Layer 4 of a small transformer language model trained on English Wikipedia (16 layers, counted from 0, width 128). Numbers have three digits each and are written without spaces.
In attention head 2, each number of a token's query or key is one row of weights dot the token's vector x plus its bias. A token spreads its attention over itself and the tokens before it by the softmax of 0.177 times query dot key.
The model reads these tokens: "li" ";" " K" "arl" " Ad" "olf" " Hu" "ber" ";" " |" "\n" "|" " Z" "ü" "rich" " 3" " |" " 3" " |" " " " |" " R" "ad" "ical" " Le" "ft" " |" " 3" " |" " R" "ud" "olf"

Query weights of the head. A number n stands for (n - 500) times 0.00062.
q0 (bias -0.187): 315633403650404532432563440570605439575567515597325593283500391451661615407466539550369585611553581325442408690609640487394515377540524637433684503598361475413345398398666578497723372419372343566542516477720222155490380509521520598478500460630451414552423417355526320668784669421500451432413513511472455433573493296635541611384614430580627288506640725508708374532418494447723701496320
q1 (bias -0.748): 341346271510532512609493599565510416632497507421417630439589681429359316472503408586429524581500520581404557496396347335724660436424444700488681318393438253672599537387380451533598469377463590493453544500619368520448590336670429583154544580497530588554651527503545356757564486606630592570257477649269538385349337460308516649337401408464644500636464569439326335350303515418524519592393
q2 (bias 0.520): 596334652551601477552540507455542497364628514446526401483484484513516393633575564509553554477409549538500471435470579605402272639464587596647084548604603479386458587468360480516253551567500581570485381505567477753414541669439481483635646514287569483317439660633452609500490534500324484516801538351628581471451727461539329543510364645291349782500436297552585682333559649489514296435415
q3 (bias 0.658): 747420714582463468419532551639500623611709607480636322508591385445639617354481482423348532481544362492504538415727320525467867314242629454249387627291746334516744615696599564557582476496477426437439270583289605578792472505452355654713504521564547307422354621418537511431528528486657310478657511568575365669459358619432400233369420817440429719419549278561477287520536441684376547542328
q4 (bias 0.023): 420512534438393265403423492284475383630683405536560473489427568579489522403525719617417226579452401608624652508479639749459612450546513461629392386284394500383462599411667526602420350623525687449260407535343554536549533376376534613689508304500575418399438522669676612571628511447762371365562410417526561692656469628525649508706514353570061404402531320589493280507470698377312627394447
q5 (bias -0.320): 363373279385607587427527395460376596461564417568616618250464555624685755504290597625743446324515478662461474551607454413443612645522683624500572286572377449602578439351346374572425390492321718270445435439794411198399424652438500640512452596336427643455420676630493464413504527486592398343342475635557598493725414323686432436447460388572655500566356766550692485508252738336443402443298
q6 (bias -0.230): 272680197518677394414611488306441377849546348553493617560493605547537561496586662602697632663234567539322418622534620599641577560518543561671408344515535516523183521302548403581496646561433576214482430235685267428460558563443428427735268682654529547811320530315486580511433708431519404366622253438561479507656391369526451508508485335445548416814591631449455504640665493408733454340548
q7 (bias 0.200): 651730613616296526523355573714287589436607540727602546624445571532373489341463695205526311617424441597571511483615373440547685522383359274230529579363545563352563756596489458361646570307448229462629389580436635541688346514606644656581318616523410290571416383268446362430508687448607313609455540652469303478277478615592541436481734464434522349590471542366411420720625358736400583553397
q8 (bias -0.186): 482406472558544562541537583683351418655449556644629466633532605698444443508304392515400626553503425575229676500411342491468760457737636529436635430453482334591559453424275480639640603535409560463466442516405358513554571496500348648422414603717485665224426493361548532659334422549572488540306478700264401391472385562409363318551338474474596482420718554389385422466472282602514526594529
q9 (bias 0.635): 609425644582530570503558425570611397482538397522466364645448472593365408537472450460598636503310286637665494529553311689328551519469671517474203503551494309410559493584478474586514432608627557420579451397557579661637387552469298529612517625352503317475430579437476457417559471364416577550732403424647432601400609547555471598613497613341369677470439355592659487519742477597477323198450
q10 (bias -0.247): 475404653337511573649403704646424271570440426374511497533446580462204352413554625400470421448451308557519638411475350517447693277388581476514722341238473569571566706581239572514525483272706461429538578536602830743496444481539458541358571476440693607537665604434542340510358594588616531593608475476391455625492322511432527642703400454311365805488472571418609215572485487488194601312333
q11 (bias -0.434): 208455322346611525402581630251418389718467416383436602562535514469370595632722488595591653573485339755211557508561340554608683587308583469410518260585550492445477524448518232479371607500411458309540396411500341275490478486317597352765215512496571579682364471525441489486432611463739367276540479576530629507642489285386560551526532267465732519854630589443554533556353520428411520413454
q12 (bias 0.557): 704253554626681488514535474607591449516580475576631284589513524712476462601300457394541617307363442486475456437575387635339408490476696637541105500608465399360522424523381500560465500570557635469583351455471473700527405618497355619652704522349474621376545673438480553481507447516371536629767444455640506550369620534460424589415285697283317712384497384585578731436654509656369401418544
q13 (bias -0.012): 511576348555386492576432316423578454506611458587399463357555635386408470449284549626570462500405575473636385584516696512659357576604453507696384545554518503345559332329624623419352500575467670678531521315688344590346571597653570459214690429323275627557601453370487413497556517409480625534554388332557360436711583520763476489585584513610564323447378456470674574531738599401712478269556
q14 (bias -0.389): 317753397725416560413474579408346453559481473563340558547535565677565610461547525556573481584563633609489604697547384551528535616661484649460557563489463340474496604437604545468504528508328318718558436566632267024384493305381626559512449426332260394709545361635531412538515485420597304425459468580459603253562482583550584524205568333486680298629468899549540377732455276508466444345554
q15 (bias 0.578): 817407743511582595520488606793580592485468512645716304570583465685446578527538443370375480406492320488439427249550130362496688403420606345439462586377643370397643513556404544504621536359592372410583302405226554785792516550503288615696563554540687520293551613364481715489301405657550420558547586577540347624310459527321454429400276882523474591463500278483427504464472444809420474631435
q16 (bias 0.298): 544755393606456517419370488620253609466457586669410507457604380581518729471395713194550496307540535312478402463665645463269679663507447416425624664373379467294474410585602507424639544371343167633592424581466454322435496514685650373653489500638411614536525307415357531607526518653398323693461558496551363565590524609573422412449677545555600375517527696556602623642618413700449367682447
q17 (bias -0.005): 655508645483428483344554395607430560724533293655451460464420550456422630529627564397504500805402824448373458385436727286544680514636616454454615466475516608685489512575278280413301611489416530312434526377675607479672599555532592475677204523661582530518547389493514441329358394562542349701248479331442369580436690440479388531522458455618573318689441365220557340632619416705342500442736
q18 (bias -0.717): 326458334378671435635560637536376217666466418545344639545547717525253305531526659577534500657398632611387474521316567413639396515693363608630673340564381411500259578334416367363281494421584615650424613415651519604432511415638646406201524456508520523578621388444504432709380701619482668517421493492330389378468511467355616684454554164507554378625407762442353617389407470361557647375709
q19 (bias 0.186): 597562685416494459453359560622472459531516480516465515545610535292282451420414758360390659603500487453426478537535266503312642471494396660259632454264512456664750582629452487349518500524367418578315506732620490377652447553571481562694410479256384320419592393510602547488503395385392497708441640507388527578421484564538515458417663481550466664423631477413538267603564573660513638637624
q20 (bias -0.667): 411335492517479500632493610511482396355356515365412632514598633497460361624611308644485519522552671511500582562278455442746345529578408757727525403621440406629504464338379682511439444469489623668379564541411334511315526408478452684119742562459528680525636551569514374772606279546479742493390538484191602241300479489376397601444306486380598531500503563484385496281301438348652460551475
q21 (bias 0.236): 683583536466533626511496492662449589613408618489826477465581403543531454410352531465409504322596370417496473420583224399563657445469479489359547560450455544772613355626562525605353527165503267211413506557359535524671471513466343507537489485742546749430461444423560551438304358621404402523412554596585569520356315596425526242507347764547658563428638411422338560453587547573296362815503
q22 (bias 0.586): 884594549599311606422456337668473453530440458715365367421538320568394663500246777346492480441560262430413473359621581445288844614647611402471542678496536430448778322538434447350593408475492277436625485519369614452656391535486428432717547504565422619433621432188473619363467472504625493789528382361597296699525588566512347441532419800608385353367458427482539580788734471753301247668609
q23 (bias 0.438): 477650581803526618349455533526500497519479407221302437750526483397490432591577443476602549541380477556553417508477462705497569409384402616441208510438512570497450693548613580362617406695440493497412410533457574642454548371372597562725587413441404126602445503402452444424507700472566497627827565582634405608339591543381525750507553572343216651462520431606530600497461500601465522309593
q24 (bias 0.490): 656581544619525527591533631598430490410569431474379457533491374488704592393497456341425253415414641204469446369442799540391385510481437552500424600282399500292347407543577503326765409556468631490403392431497594686422520624698388457538700479719575348480639461399450711561490503655558494546746415514431439560466478542532375678597617585456336521411349467544452795507436547568533489571538
q25 (bias 0.376): 691647620480497532496521386547592538447401533588422536413537414583472528443583716465549625227308376410650442436548709445453246562425515403503531664656449500168383531454500586320574608366551333606623606346619361640416190673611590408717560485254355720633482388361350571304485418375376628637602524343624542568548473476503602358443728632486399456606352507555672695575717535488543446428644
q26 (bias -0.275): 547234441507476612633626542630566693162309698403497477447569479419546546504384352603436482507565444463556406410489600351683546532538407321546603588705562589727656500456647533507374390405563425518592644488300645596497536563653554410226725564587504662383543432426432321473441630624329607603246551395421380431489503381590327496758382583572696368296579431508444717292552548410617348585217
q27 (bias -0.323): 409519450474529646585517707487437534536396425414391494741550648645443366496567232620616549647521701458407410578312385344484482463626503657622593513510372500600450392468346577698292463576733691387446597567489561486529650478599399421409317558542519447561617473558510595548379223519400356484452398515472624375169392507340366591375298500398688771462572642447258441594535338508493646522634
q28 (bias -0.075): 580029530410572446615413543514591271398594632421531497336684532693567435504581431607439478486638415478526511488645451467363439578427591496586580469347477183435695390544356573677516334458619633449305411605264511579421533587617387431419738595460672548367573654671507514671545318697465436433579552555449654358288393433322447542427378639413407709414483383516422493397296539453287465823278
q29 (bias 0.610): 615475568611458529419373256479668552571570500412415325431497460574565582438494521469559474409478564452732414532540638526411523574479579530543255527535437536380490562577512398548365336630512646472566546510590581597425564524475598329818577327414476442478421569469509473327409440506463397582651482404776593624503593448524414644675594679527238636365386306758608383516662618558410318225426
q30 (bias 0.474): 428504483678584602567576419500399331620665486696528391723415545549452533500490591550630510468328423711575612493596430497361451526478625611455204537510381395313527486555417527437468500638481596425524422463617458445488417537437426553677521493414433386542220546523413418433439559402420393506761322550675573328414625500671479730454623560305462655521278467601635589636705395575410318275484
q31 (bias -0.137): 532635564398518507597650510463365544723575378490547551551413615341522481500656449523436576668608627596385554556449263347586728433544576469337456503608624557559537493561462619387557440514563589432470518616479375439686625512406377631690355500631634370381441429478475428548607408462680303500419450638317509431207373500270592424615497553578634548526609415421207189351447468514517507612614

Key weights of the head. A number n stands for (n - 500) times 0.001.
k0 (bias -0.372): 354500469282477523540579598492430553492491350452525607593402551584517489599511413533606420524463498589523561334479427440665482485532455532569538430419520455500414424561441564496466633502441598422542564300431564580442570544540486537488356541524545649494548528500418590571374439526403447550517432509482538525409355498475468484531435515540413559686463592245402603414435496398531337589547
k1 (bias -0.534): 430533452397568634559568655518410531576474329496525467569482409478508591648552370473612511517444494520388517292515562425512466452479528502591506508472494511526280447466467500367463744482529585502545486198527483523506534706509448506507430599472638509443477511424391610535469509560448492520521338514558480518520506409518483534534496459516476536779476487040452496485487457519466484461517
k2 (bias 0.504): 598471481564445446429339406443555516438463585440502434495538539507464473398486530495417513507573493472528495651450528507376419555539491459435551491537484541498669516546537522601494319573481475562475517679456470505536509351519572432492570404504394446527489464538574474431566502465583561495513562492513519444450552601512518541550516430432488483261571520878553436539515552528585536396542
k3 (bias 0.352): 507503456664444323509384383431553478413498621466572588431491560500427389305471583494462493504543562512622540714478495552442495475454388498413504513464484477468648562549493383561483216565546512559442519815510504484446431215549569480440582318511348509592457534554564461527612459457639492506500576453454483500488478586502527478445576428524483510245424534881522391574463536468500557488507
k4 (bias -0.192): 335508371523475495548444541523526515481576589502470721474427441414553387596620405644502604389412576461525489594413390504570519529552515574579567293439476431569470524532428590442505452469489462475557559536512487509389561556531458487550488559615551482573498524526460489465488484429374471639491551609496583466533523387470431538468526320431524502620474491451528525389312436325489524719459
k5 (bias -0.358): 528566500343488641461595654500457551546475456519494529560421523528388462662465481492504573600468570496489463371541493484588384539545573422529512542396573563546339527538508541445512674464547531546542479306427458521640589619498536536522330578506621504581561508423472486531413562494400508601595456409557584446467446399529427531470354577504480451660538457155416528429442357433571454450482
k6 (bias -0.329): 672542518381498712482573521601347489502482399487506336532462442558453718610438495382502480535509545437371477383575502462521477528536627456468445573579601498467486431498534429574471708465566463583598562263532578528596500654511541491488472579462585518491515520411452552390434549502451518605441467405599411594429510479439516533487447616471521525590519458151500522467469471665478426377479
k7 (bias 0.265): 662446403494529392509480406475621523642511616500578443509523481635579561352464566492463569539573338462543530627476424530473556463502475393382523637581456586434588479543472469574471306442453477489438524719528522532508518302378577421440516343476368502528509417433552400488552476448664520498443512479502403548493473504456556474520542552448483461234550551809536399615657477548429567446489
k8 (bias 0.041): 618661558483529607463535409519486474472478403438611312492612403612482552481510477435502486458500569568550435500640557431557506496455554431524448490461484483530400566464520328463502531504547568554602485402498474616502433513511510427483459513433541479564397526440475525378465486454524556414490425426632461566568477376496606526457479576545544595510438492437336468506517419652395634472496
k9 (bias 0.418): 545493504667469374489328350516546468452483668502538521413549510542490441344530573482449433522614520452579470697472512532516504476488457434447520480529476502407566563525508479589475232533466474601438509779435494563435502313484537467513583315535389475476510492455578476523611515442582515511512625467494458504390496594434567476508532409520575450275447502905472467540542500487487536469502
k10 (bias -0.327): 625527457496517508493509583544464478629496481624481525526562424481491690639571332506559543647504524437449489412500468367594422502449442519484489576520462601529484466523422525538405602502446377489535555368491426557536643609566527553559573528437466523452511515395435653521505350466353405539502394418574354538347555359491414375460551494489564365626623462299374467410580490587516442421552
k11 (bias -0.380): 681534480356506744446476556542377519475397363546384385519454504512463692599491510459504522496496592453446455343553495437554433500500544486486492631513548500513378498436464438593447708447606530566536508203475575480531591649523496469486570546456656417548535491487428485419383515518432535597454437405509445529534540406534383433425464555496563445663492469084387504524543453600542490458504
k12 (bias 0.546): 556523498623436328490368318500573480456514588441563485399529518531448410390494505462486396541556544473595534670518548596479515508518507435465522386508480470500583553548532477555482225612518476539431489728485492506434469299495533410593507418463427404510444518492616447504650535456659513485514556469504517428476555598470532530560506437500516455222432479943444434502508547531533489489490
k13 (bias -0.043): 441478689398504505504550566458479527506413459498561449525358359520605579606525557507520492390504385522484381487510522513478588481517464471559547610633539555573412397487423630441596500494379494455529525500475570549532384537421535583653427573504594573447518559490478525445508588573400469447482562556514487596351404442460523578500508570468434492413577424509589562430496560442456491502450
k14 (bias -0.413): 442543538322502593519614572521478510574514481516512573568434441487548502611589414545516432518422476539353557357407473429634444484471540466592558490502496490583404504456514510432589748483565577466537518278474476436583594630572460514519476603570719552400553498492494488547437549494457492509381531616451502492534467409541520478494484533556531468731434525155363543442515457434523511552417
k15 (bias 0.441): 605510519657485340495407262465531414415433611518556402409538509533423433295493619461427528495551534443608534663557528603404596484500486483411473518477536502512593590576532437625505228532572510539426496780471525486478418296470537460483505361460345446523433475495572449436619512445637459487525537470516446513565549617496546443505611431502504541163458530924579381561552570578491525438520
k16 (bias 0.448): 534410485490450345490521309447617504469512632551569496373467528523536421372444550518474542534572494554682544614456441530554454526541449496407510562512483513543625500529504471541561215502494560406448558734476512443488409346504485512500448360467416477453506498552616469441591551509643530498461518480484551420592492556563569420475496529543469483183486550794480477496519644440604498489454
k17 (bias 0.024): 704468563509489587493405403577450475462414557561623231528493544651454533478299571350453469453541417456547435481618542472406505528388549417440514702564571515405532533493594486612542522450525468476598405523512516552588378476506502498422435457421423507465517474392561543346434529481564542487434455487629404523488493574461537450464543671475563475294604476573539495558587466743474487368498
k18 (bias -0.413): 545526551420545662523587590567377573573521306529518445617491380515520676701562356496527512480459447498382513343524457418502529504496604476543509478475514549571335465404465546450587743435482500461610512133514500487543590740500453495563435639516637491457516480498414559506369511541454504513507366557568433567481561402564475490580513535504524505744535482068482546452540401537459490502467
k19 (bias 0.457): 433418435595444397481482487494530548477482613484606662464486490540578378441426421593488409482545548512627524560446546496564519502469468494578510467471382496504521522517617545610466307412541549457541496635388388561386514379569506506426537367508410648508457565564490500655622430506569500396467547635508579397491461482467572556479498549576479423413479508761580434483423509387405460498442
k20 (bias -0.418): 431550477350559630514614660500472511575500324460444506581474404485491546671558389490553477487397411509367481290528542447532493474468604491577474422400484461538337464452524597383515823484457540420581518199552476480542574707517458482528491610473651573405509504493412589500422498522424541453507458560567512583516561400539524542473485491538500535823475536122461531428491478456523512564498
k21 (bias 0.356): 520455465589462282504500333407506466409510572454512483422490512496421468324437543468454545562508533543588557681522561562447543510445497472469442557565462458419544561509508408525524234526559511514461452715470484524437412373437450504515569474433328486562413508552563541485540506516669523455528585384547524473574488628498537530449477506517525508244431545821557376527401588507498551420494
k22 (bias 0.467): 543510531563494300520422341498587517456506639517572476375481534484466400348402584515441507458522523474713473654485483565502484496479461464443494587526484480489535509542471487552538185568500509494457496794468500492404372325507449496520507326524405493540476509559567467460628470479594456488470647449506520490554467626562500495474564523508486446191506528983546457483546622463472512419504
k23 (bias 0.215): 455454493626428313527391440477546432488530561494613638447502547514538448402570524570472450549541521370511635593420449504449466477498522498534587363463451395446663554537452487537471354564573470560399537786539481423428520348562437394509534381493453509536511521575649550632690400441529548470442574542394606473509558549544541440555594490556504536524389489811470363518531485410522549516513
k24 (bias 0.518): 450495504621423269565438304457532504502599605412607458447506526481466406414474553469427512541490454464638548605552466528438522506524509552425488428492506576504642551571496529539444306589522515504447577795550470510447425260491471426437428448465391485559481541540589488551673523465574523491494525493514521537554482566550494437519488470482569545270598529808586411488614580538519493432544
k25 (bias 0.332): 559425449518496371511478325504602496506517569530471373489401508498449517383422514510506524609563441509565437595469483621502505481566467457422399704558508533526613358559592563570455323564410437513392488715462657502527480395406575537409573402530433522549489447492569465496533526510617488456504596507491420539387541620465436559507448506510531466211594459813658474478604590509554404495500
k26 (bias 0.171): 385641551526584419446575471407463409408523365579515590478629447592589572447314642504527622439470354572599489479580480513444464504511441473544524590477523601452401456432301463325608493430434574416496400496603509489494397620355474550580386500509397563532516538538485459563533436516580519489593400426491588552669478584487463524387537461544513481594413619616520495555477522376452604647593
k27 (bias -0.357): 563504589494526543506512532581350420542498480520509380566506341496533557644531542516438484502464506488384552393623570424519544517424553494504492461478420468441478560482511415383530776467473508498511432225564430457528542628582461518488581568490536534325559537477478526598494492470435600482520485457518525504523479439540628477478562592513545570689427512175529447408508547594385494519443
k28 (bias -0.129): 426556423532500502491521554438411620583569487442476614490368418441482334575616379577537551566393644547532467455486507556530480512557421567445438340504479593546465564533535508343486497573423610546513542392551387514403544563509512485542460535513534491492385481535409524535506546434543556479646418482481599466603542547583500513485516340512422502672408563523502456358472626350536530556524
k29 (bias 0.322): 347439498612471320491347395463525517476535638545494634395446545435509308407513589572489452552520527449610563739432512508479498538496401507486552479456478462496657542582481540469488221546460468515393524780459483474430393331513514489521521424564411482562500455547576490496652511514570454498532578486426526388570475631555547438456546392492515480387498489850549483537478583394557542526519
k30 (bias 0.443): 540482529588453362453343401435614543519482673448569509445500473556449450393547525536488415528550553469589486711490473542457481547512509417413533436518469529490595617528533435508493320549510433608500524749382457480527559301469553408519506426456383459482542468427574460570620496460593517541452660522484470527441475590425569464565508510460527519373452417858430452486598520533522539530498
k31 (bias -0.093): 549477537479576520504455548543522475448498423452518459583586460590556474534507533435526488427450552465482565420555517495463507534493473516607515536436444376495454502563520418553500629422472496577585538342549588502521434361477424453407527535477414481514440495473456595636409529488457564470437485549607489630520474505462491535401432535493485574579492547375591491535539416598397590420500

The vector x that enters this layer's attention at each token. A number n stands for (n - 500) times 0.024.
0 "li": 491535498463488564499556569525464500494502404484504439538498481487511461523542470505479526494475515473451502426503497481485528485492512512540504521477510511498442511506497523485494691513485541504503499347470478497495532527486505531506492520499561491497508533534466546527490525485491539486487504549522496530479493468499502517510508529493491526634517496019496489502485492510500480488507
1 ";": 516495507477497555479537615506503508503514397494471444511501494497499511583518472490501517501444514515460508420503486507515506511505514538517498484486509486504482493511511520490513694503501506505485468315492470499504576566503487507512485552500565502488498547501481532493518491516499477468522483511496495515509491487508482495503472490504494489649503515020487506496494491524509515511501
2 " K": 498521498483488556479526588504492496504494408492472484534491468496505498595530484501517500507460506490453510434499495498488510508494528492519515566490511485502468533515509513491470703490507509494492495320499508497511551576486498503512520591500534497488479531507472506500488484514498490492514448529517498482507471458500469491500492517537500482671474487047503498505483466505499516501512
3 "arl": 508535500468489532463540519522472472507542436502501466482498474507516501574506500497523501505491519493488521435471501497494510502487521532542506504479522494477452483493511494483501722479505519500506493376490501511517537561501497498504482590497571509483493481503456514504475518528471517518509465498522484490492465465489472498508470529508507504725485497026495488496503468496500548487519
4 " Ad": 517525511490500583492562571495466498521503419507464488506486542497491501561502460498510478508495488494455513442470501487478483465482511481506507546499505495488485507471496524462476698495519494499509517333480504501482533601519487511514522560507549487508498541499485517488508492507503463496490445485520494506498483451523499528515476537515509490709491488069492485514496499514499480526510
5 "olf": 519529513464497581512501560539501514513510438515464446510479486511494505571514471503532496498466508517479497425460503485510480459476514563504499514503501492476463486479509496494523690502502509494503509336517495504500514595502478510509476595513560502484485500509481518501491516508498497493497436500518486503489460499493483505514481535499510505684507497029486507500497508498508516506507
6 " Hu": 523523511467487553481504528488496502513489441520495481523468503499491492544516464500523471505464535488474504434487486483494483518507515494519509535489508464493479504504508519469492711516522515504517505311461490517514536619509490522506492551494557508473487523492481518474449506492485523505505498532518502475511485439488482527483469538525510480661510500045504499512488480504513533472513
7 "ber": 534494509489477544521559553530462494509510444512483458492472519486492501580490485502519495515455536505487499421507498493538516474496530547509501529507502474483456494468504502494495721481514522506504540316509501508502526601494484530494512529499530477474509538511468531486503500484492515505513479508497476492500479486506484463482469532499506489683495490027486521496523483505500497502492
8 ";": 530484508476508556470540595508498492496502411492471432512502497501494527588504475483502515499451511511469506426511492506514504518514527533513497504487508489504478488512511508494513684500499509505493473302496476502504562585508484503508486554502546510485501542500475523485512487518501479466520485494496489514514485479509482505499473495504497496621512519037491512496498494532510510507499
9 " |": 525489508498529565472544561510482492515504443495492415506496497496495508571498466480500500510480500502472504414515495499498511487516514542520495501481490498500457497501505510485519689500507508502502494323499499492508548565517477506510509529503550495481497516501465518503502499516501485473521478501521491502517494488518495519492478498530499496656510515033481489495494487528502522504511
10 "\n": 529509507489467578485519547512471485522502438500496452506496494512494525593504478472484503522466510494465491449481508488505506519520524519518525513496489476482470486510494502485516665519493520498507491316502486484514547553499501501498504537504565493485507536506477483504496500516490495497494480487500496516502488481491492519501491496511503477649511517049488519497495469566506514494510
11 "|": 542502510496513604497504565514466495501472451515496423517484499498486517578498468471509492510495517498469491422486491484494505509524501526505510507486494475496496472515502499481545689526508502503513495360489510495507542571522494482489487543504560485492532498500471525509491494506499504494514468503499494511503486479493495502490494503515501495660511505056478517498475473523511506527523
12 " Z": 526532494486487558490517535502487480514501431501495468537477459495505519532506489497524489515476511520475515398482501493489475533486531468522513570482516501492498523536512516499464676509504498477501477295464504505515531605491489506501471544496518518477493535483467513501490499519512498499516491540502496459507495446507472499505475528531500474654499506048491498503497476519498529505503
13 "ü": 528521503500497570491507524506481469519473457486514466502475509482501508550523483512532502520480523508470495410501493491516506521500516555513518550483521515472480508501504485498495730471503472503479485316504490502490506591492496540514503573497541508472494510478484540494472502471503498489507471536510486513505479469507479465500454551506512482646487495042488518498508467510494515518509
14 "rich": 522524489465487567494512526531471501524510462489494430494484496502497507574502478501511506494461520523507507423497495490517483486487509557502508514497509512493478491499512489505507688487496506478513498342501493507519520588504493506501477573498545510498490480490492501500485512495497514516494482517523486524490457495496487478507447564494515496652465503019489503494515499522505530504511
15 " 3": 533505513514495576505519578484483465524471432490487449534484491490496542578491471494531497507486510488463507409513524521502501498508527513509505526494505497491515515505505505509513700528527499499501494316508514487510521596496492512511486527486521496484511547497440512493536503453492491481511470494525487485522507446520481494499475495492495468601523509048492487483481488526486526527512
16 " |": 531496508498523560471544553511480491515500453496493406509498499498498530560491475475501503507484503505483502412518499501498510489519517535517496508482489503505460497501504504492519679497510500499504496320495501490513539571517479504510503520500539499478493506497478517501494497511501485473520484504520491502517493490515499514495477505532500496631509517043486487494489489534501524509509
17 " 3": 534508512516498578504517573481481466526471434493490446533483491490494546571493475493531497508486508488464508413512525522503502499508525511507505528495505496491516517504505507508514698525526499499501496315508513487507520592496492507513484526486523493486508545497440511491538505450492492482512470497528485485522509448522481490499478494494495465599527509052491486485481488528485524523511
18 " |": 533499507499526560470542548510476493517500455498495404509498500500498533554492478474502505508483503504484502416519499501496510491519516535514495510483488502504459499500504505492518676493509500499505496321495499489511538569517479501511503519500541497479489505496479517501495498511501485473521485506522491500518495492515498511495479503533500495632511516051485486496490490537500524505509
19 " ": 545489518467492577481533578472461482547487448497505455525481503489496540539485482495496473515476498479516497443507513495519507501511552466511487540480482468495486503487511527482521682496530506509495502320475510486526533552484494536511506542496529522492494512482494495503516496486477491500520490486512486506513487482508487511482502535520491487632498511046477508499468510539500501504521
20 " |": 534499507499527561470538544510475495518501456498497402508499499500497535552493480473503504509485502504484502416519497501496511490518514533512495510485489502504459502501504507492518674491509500500502497322496499489511538564518479500512504519499541495479487503496480515499497499511500485473521485509524490499518498496515499509495481503533500492631511516056485486496493490540500523501508
21 " R": 528533506467494534500509559495485499532499431520495447521462470510487543539483475488524522502479503517476499439494498493494504512498515434513509580488512495498511493485505487490474704508513516511490518386509500501492523570490484496511493547495546495488479548490478495469475521517493486481489498526526485496491494480513478501495496517544497492651488502039508502497504498527514526499488
22 "ad": 534537509490512563503546505502480523505517447523505429472489472489493543547496524492554498512520502497469508449486510482527502466481517561521503542507514487490447512482512517506473658484493489506479483336507501505503543596499490492493493513494564491497499499485448511505493501516489483484508493518498464479502475468502509516495477567504497494640498498045488489515500489526491519503509
23 "ical": 546535508490512582524533548514471535511513446515469415508486520507473538559489503491506468506502511503472504471485530488540504469517523546495482523508490483510480509479506509485520642499508514510507487360517491500503493598499490501489468560499586476494503516469502481514501505483477484502514479503520469529489502486495497500514489536486504491627474490051486493489491500527514488516491
24 " Le": 535520512458513540483517541503476517511516439512501452511472488498494541503487485503526507528480504498484503472448487486485488531469514451525513552489510493494480507476508494475514690512520478510511487321481497505516476625503502465495478560495525493490500529474494527488524524516484500498496481515531509495494500445508479503492458550527512506630507499083493483509499492544505523499497
25 "ft": 544522512491492541525520544495488490533485410504502422499498446492506557538498520495527485510475508531478518469526491482527464465501541540510506533504495480485487487452518504521505667464489506511488496357502510507511512596500496498499495551502517497495506497493476504508524510510481509496517491528506480496493493456484477502484476554494505499625503495033497505480496485530489512507511
26 " |": 537494507500530559469537539510475492517497459497498397508502500501497535548492481473501506509487501506484502415522497501495510491519518530513494515487490503505460501502505504495516665491508500501502497322498500490513534565518479500510506518499537494479489505495478513496498500511499486473520487502525491499519499494516498512493481507532500496616514517070484487497496491543500519497507
27 " 3": 536508513518503575505510555480477468527466438493495437534483489493491551563495481491533498510489506486462509415516525524501502502507530504500504535500506496490518522505508508512510683520524499502498497319513512486511513586495493503515483527485521491490507542494443504487542510447489493482512474496532485480524517451525483486499481495493497464581528508076487485487490488537485518515511
28 " |": 539496507501532559468536535509473493518498460499499396508502500502496537543493484473503507510486500506485503420522498501494510492519516529510494515487490502503460503501505505494515662489508500500503498323498499489512534563518479498512505518499539493480486504495479513495499500510499486473520487505527490498520501495516498509494483505532501494617514516079484486499497491545499519495507
29 " R": 531532508467497531500507551495484499531496436522497441522463471513485548531482477486523524501483501517478499439496498494493504512499517429512507587490512496498511493485506485491471693509512517512491517392510500500492521570489485492511493544495543495489479547488479491467475522517492488483488499523529485496490496480513477501494497518546497493634490503060509505498508499532515523495486
30 "ud": 528510510487537517489499516502476511516492455533497431473523493514495545575489499491516481527534511497466490454497508499517500473490523563529505532500514503456494495470494492498507675467511505491491511365514477504492544619490492493497511525497515510513475486483463538497464505508504501481503479508525478510477473488501497483508501564511511490617479496050492493539492495518471515498517
31 "olf": 535535514468497584512486520537489522514504464522467413508482478515491534547501485497537498500473505524495497438464508483505481460474519549486502538515499500476469497475509486507524649490501502501501515348515497502503493591500482503511467584509550502486472489496495512491486520500499502497492449508532479502491459508492490493518488554502517506620513496093488506509500512517504507496500

Token 9 " |".
To which token does it give the most attention? 9 " |"

Token 8 ";".
To which token does it give the most attention? 8 ";"

Token 18 " |".
Which two tokens does it look at most, in order? 18 " |", 17 " 3"

Token 16 " |".
Which two tokens does it look at most, in order? 16 " |", 15 " 3"

Token 17 " 3".
To which token does it give the most attention? 17 " 3"

Token 25 "ft".
To which token does it give the most attention? 24 " Le"

Token 19 " ".
To which token does it give the most attention? 18 " |"

Token 4 " Ad".
To which token does it give the most attention? 0 "li"

Token 15 " 3".
Which token does it look at most, and with what share of its attention? 15 " 3", with about 20%

Token 28 " |".
Which token does it look at most, and with what share of its attention? 28 " |", with about 20%

Token 11 "|".
To which token does it give the most attention? 10 "\n"

Token 26 " |".
Which two tokens does it look at most, in order? 26 " |", 24 " Le"

Token 27 " 3".
Which token does it look at most, and with what share of its attention? 27 " 3", with about 20%

Token 20 " |".
To which token does it give the most attention? 20 " |"